Layer 4 of a small transformer language model trained on English Wikipedia (9 layers, counted from 0, width 64).
A neuron's activation on a vector x is GELU(weights . x + bias), where the dot is the dot product.
The model reads these tokens: " " " |" " L" " " "27" "–" "30" " " "^{" "O" "T" "}" " |" " " "22" "," "31" "9" " |\n" "|" " October" " " "3" " |" " " "7" ":" "00" " p" "."

The vector x that enters this layer's MLP at each token. A number n stands for (n - 500) times 0.013.
0 " ": 454,461,555,571,477,492,456,433,468,490,624,570,419,591,453,524,405,517,509,595,463,570,463,481,475,536,674,495,528,606,466,501,511,498,394,482,42,510,574,481,520,500,556,428,483,418,627,511,504,551,546,448,498,506,592,478,486,521,426,525,520,505,553,435
1 " |": 463,499,537,563,452,439,498,447,537,529,623,535,397,519,460,545,436,530,520,577,502,522,375,460,445,639,607,489,583,564,494,471,550,485,371,491,90,475,553,479,648,501,546,460,446,266,516,515,522,552,556,500,469,515,592,513,511,514,443,580,535,471,569,443
2 " L": 487,543,547,501,464,476,510,434,498,621,627,553,310,557,482,532,409,476,537,553,538,579,479,503,359,588,596,442,537,590,524,449,531,409,363,530,220,530,544,567,502,468,502,322,413,375,738,521,526,508,548,508,369,457,504,566,517,503,463,625,551,444,566,495
3 " ": 456,579,578,529,490,443,580,453,493,535,642,565,316,703,451,570,414,565,503,556,559,526,471,478,442,545,583,448,530,607,486,440,516,450,384,555,225,580,558,510,553,419,548,381,450,308,606,491,543,545,531,477,431,536,503,506,460,512,365,585,488,484,536,355
4 "27": 466,573,582,508,489,465,520,424,596,626,584,524,383,711,439,595,353,552,518,623,487,539,479,506,484,567,457,393,583,625,493,486,523,500,399,507,193,486,486,512,595,418,561,450,425,435,550,523,548,494,603,467,415,542,469,488,401,469,384,588,492,445,529,409
5 "–": 340,598,586,568,411,412,598,483,496,568,652,572,317,655,395,603,377,521,539,567,555,506,458,452,465,498,546,464,476,563,642,458,552,503,420,519,217,456,542,471,581,521,504,441,416,363,570,577,489,490,540,578,489,530,551,552,382,515,371,569,534,524,389,427
6 "30": 435,519,606,485,508,494,527,440,582,638,576,499,417,700,461,673,353,517,509,644,508,527,446,489,564,540,427,382,594,630,496,507,501,466,412,520,179,504,505,504,576,487,487,482,441,439,563,521,535,483,594,452,432,535,515,476,400,490,418,611,460,396,455,409
7 " ": 429,578,654,514,508,434,594,475,512,508,649,560,358,702,446,611,428,537,501,535,586,588,420,492,460,525,556,456,519,599,501,432,475,434,396,587,220,592,501,455,576,500,496,402,483,311,614,494,548,507,531,473,457,507,561,466,441,515,403,592,463,418,424,412
8 "^{": 236,559,646,559,489,435,626,483,493,488,616,480,369,590,442,660,334,503,541,541,513,550,372,513,560,567,558,457,562,590,498,423,471,520,433,476,189,396,498,461,594,441,528,570,494,425,555,574,565,577,501,528,570,544,538,472,495,515,365,541,469,401,501,469
9 "O": 416,457,664,525,453,468,582,476,590,573,597,447,446,555,443,631,421,398,545,534,432,577,332,537,584,561,478,431,507,519,483,424,477,452,427,582,185,464,481,494,522,488,597,450,431,502,735,557,592,502,627,481,461,487,445,483,444,580,415,641,498,412,434,503
10 "T": 353,551,548,580,478,397,555,456,542,602,619,470,496,598,436,679,401,455,574,550,502,466,343,568,493,529,445,459,433,532,533,457,486,419,398,581,177,512,534,448,524,549,481,459,432,485,733,543,554,560,530,501,474,513,556,463,462,586,463,592,561,441,326,503
11 "}": 377,497,602,544,504,506,517,533,538,472,654,546,503,628,479,655,365,514,568,544,508,478,460,553,416,583,474,488,474,466,535,460,508,522,401,498,105,525,463,456,581,587,531,461,466,349,604,508,557,522,559,482,445,497,547,441,503,554,440,573,528,383,361,547
12 " |": 424,456,600,528,476,463,505,489,573,533,613,528,450,537,478,591,453,523,507,525,565,556,340,461,447,622,550,507,567,511,507,448,496,487,380,523,92,498,513,465,678,546,505,502,460,233,553,514,539,548,545,504,470,549,575,496,492,523,501,588,482,413,441,467
13 " ": 441,516,610,511,498,487,591,451,533,485,634,540,380,713,462,588,451,506,506,523,609,581,413,491,422,527,563,458,498,577,513,407,474,454,405,586,195,583,538,519,592,468,487,415,472,301,596,469,564,532,540,492,452,534,546,480,483,548,407,599,463,395,445,391
14 "22": 484,504,629,504,460,535,539,424,641,610,584,477,399,732,418,621,385,491,511,551,485,542,467,524,463,525,449,411,574,577,515,454,512,502,395,534,172,482,504,540,615,486,526,518,457,426,525,527,539,510,580,478,481,534,499,493,399,504,440,602,452,336,472,402
15 ",": 423,506,661,537,450,544,486,401,554,592,600,533,471,554,413,591,485,493,555,606,595,536,354,516,450,548,575,419,559,536,483,486,511,499,391,541,70,534,542,436,538,532,482,449,546,286,493,509,499,513,538,565,491,481,455,577,482,527,511,616,451,445,455,481
16 "31": 430,549,593,492,509,514,524,397,619,603,555,467,428,744,466,620,388,516,508,620,530,590,480,539,514,533,421,397,542,601,509,489,487,486,413,510,178,480,485,526,601,465,468,487,436,413,551,488,542,471,614,482,444,523,535,480,399,499,462,588,469,358,472,435
17 "9": 401,582,527,511,498,528,579,472,611,596,592,447,445,693,446,647,385,476,539,621,565,541,421,517,499,586,448,411,582,548,523,503,480,519,401,565,149,535,441,420,579,488,481,490,436,432,578,515,548,447,550,492,454,490,573,459,490,506,470,544,497,320,404,426
18 " |\n": 390,485,681,539,513,532,489,457,577,513,553,452,354,617,471,583,486,490,491,605,581,516,391,477,554,623,574,486,516,461,544,377,429,465,375,516,103,495,462,421,632,492,494,490,540,355,511,488,600,515,553,554,512,464,510,541,484,490,479,530,556,408,488,596
19 "|": 457,438,537,598,501,516,505,484,487,561,573,446,375,552,519,505,428,459,503,604,525,484,362,504,537,586,562,494,514,544,598,373,467,431,467,519,73,415,531,510,596,448,573,510,488,321,536,480,489,629,634,527,520,459,588,483,451,494,553,536,586,510,521,446
20 " October": 411,392,699,454,584,507,551,502,412,546,570,537,351,540,479,554,443,454,472,605,489,432,413,581,522,644,474,333,561,560,525,474,522,434,453,494,202,493,492,650,534,470,523,457,466,456,596,463,486,640,619,545,380,452,525,540,420,394,564,586,585,629,448,382
21 " ": 479,471,662,543,515,478,531,522,496,467,589,510,313,703,530,550,453,495,455,550,589,442,397,504,437,542,519,507,506,646,466,394,464,378,479,580,215,618,495,518,550,429,571,447,482,358,624,452,522,604,541,538,414,466,555,522,399,475,473,532,549,544,499,340
22 "3": 502,484,555,545,496,517,513,512,581,582,544,420,388,707,519,553,375,456,502,605,546,399,392,512,504,614,442,489,565,612,548,474,521,425,398,519,149,561,444,462,514,420,593,568,446,482,597,491,519,569,519,531,383,437,579,522,392,474,498,525,550,475,528,373
23 " |": 460,490,625,549,453,444,505,533,561,504,563,483,395,530,516,530,455,500,460,565,585,468,332,461,452,642,509,522,591,558,493,430,537,434,415,521,99,516,463,490,671,479,546,485,457,265,537,493,504,597,539,579,441,486,549,560,452,472,545,570,537,546,533,443
24 " ": 475,532,620,525,486,489,570,495,520,459,581,500,323,715,498,519,458,488,455,569,612,481,417,496,429,546,534,489,509,635,499,388,510,402,440,581,198,603,498,541,559,418,539,403,466,323,598,450,522,583,547,544,430,473,542,554,439,485,457,567,528,524,544,339
25 "7": 479,543,491,524,462,532,543,509,594,593,541,417,395,708,488,549,389,449,487,636,566,420,405,511,490,614,460,417,590,615,536,483,533,481,414,540,133,537,436,478,535,396,565,495,420,462,571,506,520,545,545,536,406,449,552,527,464,469,478,541,579,476,523,365
26 ":": 390,589,627,502,420,510,524,520,553,466,569,496,466,587,469,539,405,469,429,571,555,492,354,505,502,496,536,513,509,628,507,469,534,455,396,486,98,516,516,514,575,452,517,531,428,221,512,486,507,615,555,579,464,512,528,616,435,502,501,579,567,572,493,521
27 "00": 416,500,565,531,507,546,581,434,537,552,529,415,422,697,440,652,378,464,450,715,568,418,426,470,512,514,429,404,592,613,574,492,603,427,434,509,158,519,488,555,609,503,459,464,502,432,553,490,504,566,563,520,453,451,500,484,450,492,538,597,482,430,498,414
28 " p": 435,522,715,564,492,559,538,439,431,470,519,456,432,619,431,584,415,527,507,565,650,498,432,534,443,520,528,504,517,567,633,409,590,389,375,508,248,515,414,446,512,508,595,408,448,413,696,412,496,535,535,605,423,502,549,509,424,619,472,611,392,378,626,458
29 ".": 452,525,589,513,417,588,539,432,545,560,575,509,418,664,498,572,437,470,510,660,516,453,401,510,536,478,540,496,515,523,621,406,574,500,406,526,136,442,472,462,520,491,522,451,458,232,590,462,535,525,504,633,422,514,533,528,437,483,493,601,527,532,447,545

Each question shows the input weights of one neuron of the MLP. A number n stands for (n - 500) times 0.0015.

n125 (bias -0.065): 559,399,497,435,371,492,413,377,588,504,479,505,424,542,512,462,527,577,273,525,419,583,668,638,521,741,717,612,481,304,438,365,342,470,502,583,614,526,413,503,316,391,227,352,553,527,493,521,650,476,263,318,465,399,521,393,660,454,505,571,799,475,566,816
Its two highest activations, in order, are on tokens 18 " |\n", 2 " L"

n186 (bias -0.048): 589,687,519,576,439,434,542,502,607,517,334,378,393,386,494,426,371,443,537,590,449,715,502,233,551,343,685,647,518,396,548,428,599,465,504,528,628,507,424,357,377,555,595,414,465,488,608,471,313,424,634,517,578,440,547,586,435,482,518,495,335,718,415,432
Which token does this neuron like most? 5 "–"

n191 (bias -0.054): 558,348,685,469,529,472,415,448,504,508,575,541,627,454,471,518,687,585,672,332,355,565,371,563,188,432,526,681,458,515,256,331,553,414,477,536,598,437,620,590,628,586,404,668,527,452,525,536,546,655,830,377,459,639,628,429,623,363,466,441,433,470,420,354
On which three tokens does it fire most, strongest first? 12 " |", 13 " ", 1 " |"

n121 (bias -0.065): 628,520,447,456,402,566,453,445,506,381,602,620,517,432,643,538,411,433,269,750,374,435,611,338,785,417,427,371,651,485,456,471,558,615,636,540,533,446,596,520,485,641,651,301,692,620,452,379,466,351,464,526,416,560,281,378,649,521,620,400,390,494,575,329
Which token does this neuron like most? 27 "00"

n153 (bias -0.045): 458,562,456,708,641,499,427,512,497,504,517,626,645,426,424,568,522,593,311,368,477,544,541,475,309,469,715,547,392,448,397,429,249,480,460,769,536,620,622,505,606,414,392,471,435,576,510,432,589,400,564,560,409,625,501,481,675,513,509,372,556,546,372,548
On which token does it fire most, and how strongly? 13 " ", at about 0.44

n4 (bias -0.075): 625,465,354,728,419,412,520,591,529,583,509,573,506,339,668,433,532,252,295,519,473,701,284,279,267,331,588,477,860,473,520,429,596,600,504,533,545,732,609,486,519,354,572,431,595,500,486,599,435,526,328,393,653,312,703,557,707,264,392,410,449,446,611,718
On which three tokens does it fire most, strongest first? 1 " |", 2 " L", 0 " "

n166 (bias -0.057): 710,563,478,551,314,394,377,514,518,503,561,499,492,478,514,470,333,564,610,471,485,379,744,518,436,615,434,529,461,331,473,506,711,480,389,379,553,418,717,455,296,621,543,361,696,444,563,506,315,371,697,587,605,634,326,511,548,436,564,525,399,605,343,413
Which token does this neuron like most? 5 "–"

n31 (bias -0.052): 623,630,375,491,441,512,406,517,350,515,604,476,612,497,583,511,234,323,305,405,545,476,543,726,358,669,419,364,304,374,372,553,474,330,499,417,490,431,581,488,489,596,563,515,783,708,473,357,678,417,466,650,513,509,614,573,625,439,401,551,547,396,478,561
Which token does this neuron like most? 11 "}"

n89 (bias -0.043): 368,505,333,234,453,406,560,425,357,373,386,428,457,512,573,416,552,433,591,629,525,632,579,521,475,415,717,438,480,346,424,521,371,429,562,680,618,341,598,663,519,497,425,389,459,619,480,555,374,587,544,502,514,397,636,534,659,435,684,623,530,395,662,320
Which token does this neuron like most? 2 " L"

n10 (bias -0.042): 386,204,404,566,342,402,529,523,351,374,530,511,489,462,368,404,516,694,561,482,499,689,497,497,630,506,617,656,648,270,637,428,505,555,594,447,533,385,348,478,442,642,565,575,536,396,375,536,547,580,595,484,642,577,662,570,670,570,563,388,286,459,592,519
Its two highest activations, in order, are on tokens 8 "^{", 12 " |"

n159 (bias -0.051): 551,372,516,482,474,470,576,658,368,398,453,443,435,392,562,552,452,456,389,497,477,333,500,512,495,489,363,544,492,617,378,473,531,332,534,377,566,487,320,398,485,591,593,598,523,537,492,416,462,620,642,579,463,339,589,565,480,291,506,552,616,646,512,442
Its two highest activations, in order, are on tokens 20 " October", 21 " "

n95 (bias -0.042): 552,418,397,529,282,517,470,523,700,531,389,462,462,465,557,524,456,440,564,498,366,427,544,469,507,700,551,494,451,616,431,655,618,557,313,488,506,362,538,574,330,460,273,534,559,497,453,472,473,504,618,372,499,417,566,261,568,473,448,627,481,676,496,569
On which three tokens does it fire most, strongest first? 1 " |", 0 " ", 25 "7"

n15 (bias -0.073): 671,504,512,453,573,343,493,435,510,384,405,413,568,455,568,342,353,427,394,602,347,647,456,535,699,515,303,485,365,659,320,381,555,543,703,554,554,429,613,555,494,409,890,493,648,697,471,522,530,410,652,571,536,711,393,469,458,582,451,475,368,381,622,377
Which token does this neuron like most? 9 "O"

n161 (bias -0.032): 581,596,263,311,685,395,427,421,418,403,589,534,599,646,696,369,214,589,424,638,509,522,532,332,742,433,430,497,351,542,514,514,714,607,655,420,486,625,531,418,412,513,394,657,489,529,464,547,635,498,373,564,352,610,399,357,528,340,405,705,417,578,527,474
On which three tokens does it fire most, strongest first? 6 "30", 4 "27", 27 "00"

n178 (bias -0.058): 529,294,371,529,465,357,521,304,569,459,380,547,447,536,585,364,522,681,621,605,393,757,591,379,597,703,418,391,320,650,527,454,261,493,701,450,539,500,565,661,449,428,372,461,496,631,428,593,472,174,510,426,446,583,508,473,402,558,634,470,457,445,720,616
On which token does it fire most, and how strongly? 16 "31", at about 0.22

n142 (bias -0.071): 532,448,461,570,360,411,645,484,405,588,488,620,500,550,571,488,388,539,688,652,466,491,428,603,519,646,441,491,544,432,463,421,429,474,434,500,580,604,292,381,419,396,432,420,508,645,440,856,468,387,427,357,649,383,347,471,443,235,621,510,468,656,317,585
Which token does this neuron like most? 10 "T"

n183 (bias -0.050): 511,436,452,339,553,376,406,681,285,559,496,734,621,450,583,514,529,579,412,499,548,637,491,395,302,561,636,428,602,686,390,494,437,663,437,241,528,582,416,549,801,448,696,441,569,469,474,374,502,456,440,643,537,454,342,424,554,412,360,229,602,859,435,594
On which token does it fire most, and how strongly? 23 " |", at about 0.52

n124 (bias -0.070): 547,854,524,684,601,562,455,549,580,423,554,592,532,496,416,429,366,635,750,645,653,291,564,398,435,434,398,384,416,532,474,430,238,386,484,611,533,572,490,520,486,480,542,541,551,433,424,461,396,510,433,356,603,450,494,612,426,495,344,427,504,615,574,566
Which token does this neuron like most? 3 " "

n69 (bias -0.029): 493,401,501,483,395,672,390,516,632,429,464,501,646,484,455,484,556,293,422,537,619,377,401,510,535,568,546,480,414,588,497,447,483,468,462,474,505,587,627,527,593,649,425,699,585,495,273,410,579,474,453,516,664,463,514,553,565,298,411,507,575,389,496,368
On which three tokens does it fire most, strongest first? 18 " |\n", 15 ",", 26 ":"

n93 (bias -0.056): 497,506,439,428,397,362,411,679,499,453,601,670,484,461,649,549,346,752,432,685,482,474,469,505,517,617,567,613,484,257,340,417,340,321,674,505,473,602,470,386,579,608,475,572,559,469,551,660,259,576,506,468,482,430,365,487,585,594,771,345,390,578,347,634
Its two highest activations, in order, are on tokens 11 "}", 23 " |"

n128 (bias -0.061): 498,358,517,656,500,486,387,580,512,559,415,605,496,442,569,414,469,414,499,523,379,228,501,472,450,564,345,434,527,642,529,355,308,403,542,473,641,574,438,572,327,441,554,594,519,500,658,503,573,718,451,614,425,582,253,564,493,508,516,533,412,561,458,363
On which token does it fire most, and how strongly? 20 " October", at about 1.6

n188 (bias -0.059): 648,319,599,449,541,388,388,462,418,369,245,743,722,464,216,381,490,546,471,529,486,672,558,528,796,696,520,417,419,695,486,438,497,470,557,455,500,443,483,306,582,704,623,336,598,509,452,419,493,370,753,678,616,332,553,450,502,368,518,382,280,484,589,595
On which three tokens does it fire most, strongest first? 28 " p", 0 " ", 18 " |\n"

n175 (bias -0.071): 229,531,419,680,501,506,506,393,355,194,631,599,512,616,563,536,429,630,696,635,624,566,523,382,626,353,695,546,555,452,507,366,400,651,662,515,594,661,643,491,479,562,337,628,639,463,425,359,379,655,354,287,537,421,733,350,465,556,341,325,279,554,368,575
Which token does this neuron like most? 8 "^{"

n67 (bias -0.050): 599,422,399,624,309,459,577,532,336,351,569,483,587,439,275,437,423,392,620,542,483,672,373,565,388,554,557,495,618,456,433,370,678,437,535,431,580,535,591,484,602,466,640,493,612,419,451,477,674,495,422,454,636,510,695,389,566,569,430,459,299,387,589,641
On which token does it fire most, and how strongly? 1 " |", at about 1.4

n152 (bias -0.051): 446,633,146,332,442,488,477,681,412,397,520,604,618,404,402,463,298,350,655,550,538,372,509,255,574,562,408,342,532,424,520,513,531,670,583,441,535,714,649,458,480,577,461,422,555,692,546,624,566,713,231,514,435,538,656,586,528,246,487,569,569,379,616,406
Which token does this neuron like most? 25 "7"

n3 (bias -0.046): 630,530,570,362,612,369,424,627,585,571,417,520,547,498,631,504,448,223,415,571,487,562,576,418,393,379,480,430,530,473,479,514,397,556,546,341,567,494,451,423,452,688,356,569,581,648,449,718,479,518,526,438,464,499,739,358,210,471,300,554,458,552,351,427
On which token does it fire most, and how strongly? 6 "30", at about 0.37

n114 (bias -0.062): 541,674,287,479,587,513,498,425,555,645,465,350,476,456,530,546,560,282,525,567,513,524,547,534,458,571,550,292,320,586,518,492,517,392,625,437,592,575,560,543,482,300,537,370,443,719,408,413,643,729,316,450,637,410,654,492,535,299,554,664,387,385,728,352
On which token does it fire most, and how strongly? 25 "7", at about 0.83

n44 (bias -0.047): 521,350,323,746,483,421,430,415,384,608,458,468,712,461,489,329,534,490,526,514,502,410,683,567,598,448,477,596,424,431,454,543,430,623,510,598,478,375,376,527,539,341,385,394,243,491,527,324,640,678,528,406,758,414,712,584,628,507,220,646,512,555,425,637
On which token does it fire most, and how strongly? 10 "T", at about 0.13

n51 (bias -0.053): 711,547,588,519,480,404,468,657,713,478,493,593,452,471,442,420,358,314,618,538,579,258,523,454,447,531,391,418,386,619,426,560,561,535,423,221,513,594,441,557,481,711,435,390,787,301,469,605,508,481,547,511,619,583,534,437,635,398,348,514,494,558,626,484
Which token does this neuron like most? 1 " |"

n134 (bias -0.059): 592,325,473,437,614,508,449,675,434,639,492,631,590,396,483,349,482,328,381,610,596,426,426,534,311,481,463,519,680,520,457,253,639,549,424,514,609,751,531,659,526,465,642,509,527,582,431,335,554,731,298,553,348,545,399,653,615,510,488,368,535,331,430,412
Which token does this neuron like most? 20 " October"

n168 (bias -0.043): 431,640,470,724,493,327,495,339,582,414,439,418,629,634,450,369,334,590,583,611,498,427,454,424,610,538,559,488,288,608,583,279,474,563,614,635,605,604,483,458,553,493,542,349,547,430,488,425,310,342,286,665,597,461,386,263,670,563,490,406,628,524,562,559
Which token does this neuron like most? 5 "–"

n140 (bias -0.062): 638,411,486,641,545,666,339,465,532,471,511,525,648,323,521,401,509,463,550,566,454,298,437,478,590,588,553,593,629,516,486,363,490,499,501,448,538,482,348,312,493,542,365,690,548,427,427,553,310,480,740,641,581,707,627,476,494,451,440,456,672,316,471,596
On which three tokens does it fire most, strongest first? 19 "|", 18 " |\n", 12 " |"

n139 (bias -0.044): 414,585,563,610,482,426,438,410,531,432,690,587,608,464,572,487,456,563,820,571,513,537,516,495,421,584,318,499,626,439,327,293,389,361,656,500,500,449,560,650,548,499,336,672,519,568,555,748,470,538,564,258,410,493,552,496,466,508,470,446,481,593,505,590
On which three tokens does it fire most, strongest first? 10 "T", 8 "^{", 11 "}"

n32 (bias -0.033): 640,549,401,387,398,337,336,466,509,425,523,622,643,415,433,408,585,468,640,474,420,467,401,547,425,476,457,636,522,515,377,609,299,529,623,691,476,346,582,589,601,600,539,637,468,478,353,424,341,421,684,616,557,628,642,480,534,356,462,543,654,638,655,402
On which token does it fire most, and how strongly? 1 " |", at about 0.35

n170 (bias -0.056): 585,566,484,620,130,426,633,449,540,479,390,572,391,591,547,458,508,422,505,662,449,328,547,467,445,405,583,807,401,256,547,385,551,586,305,457,602,321,578,394,358,569,658,475,529,533,492,612,394,556,377,436,627,422,406,422,576,617,464,516,495,672,533,537
Which token does this neuron like most? 29 "."

n38 (bias -0.076): 548,248,524,627,514,434,471,545,599,350,539,534,580,470,571,392,636,459,483,499,460,424,531,617,493,483,443,692,348,770,413,464,344,429,696,471,509,515,587,257,459,698,385,687,324,330,396,320,591,288,644,524,666,426,605,613,573,367,537,651,474,564,539,559
Which token does this neuron like most? 26 ":"

n74 (bias -0.060): 621,513,577,256,589,680,270,520,414,507,663,709,569,487,600,517,492,527,10,584,448,453,464,453,450,379,566,414,451,512,544,415,552,353,553,256,657,453,384,548,497,561,491,452,590,321,380,434,521,803,507,530,592,440,437,692,637,361,404,497,628,605,644,582
Its two highest activations, in order, are on tokens 26 ":", 20 " October"

n105 (bias -0.058): 452,446,367,693,338,544,621,652,397,161,629,435,432,417,505,379,642,538,591,544,446,599,639,317,598,288,513,399,683,525,475,449,426,879,579,567,511,677,654,580,233,499,579,548,469,547,462,337,416,389,669,450,449,552,568,408,532,708,428,477,382,610,528,438
Which token does this neuron like most? 0 " "

n75 (bias -0.068): 594,528,423,542,416,372,499,519,506,492,575,579,603,474,538,563,462,362,593,583,292,406,673,505,555,530,129,663,460,573,354,362,485,435,551,545,449,472,453,647,743,552,621,559,346,601,437,531,257,386,566,646,626,787,350,665,610,360,604,409,261,419,504,523
Its two highest activations, in order, are on tokens 14 "22", 4 "27"

n47 (bias -0.050): 505,577,477,498,480,420,459,488,494,522,518,490,666,425,474,660,451,462,656,651,400,379,540,500,415,427,298,444,539,521,329,490,512,387,518,512,495,582,470,402,510,560,382,458,640,594,520,518,466,385,585,356,596,528,559,401,440,547,623,479,534,394,355,717
Which token does this neuron like most? 10 "T"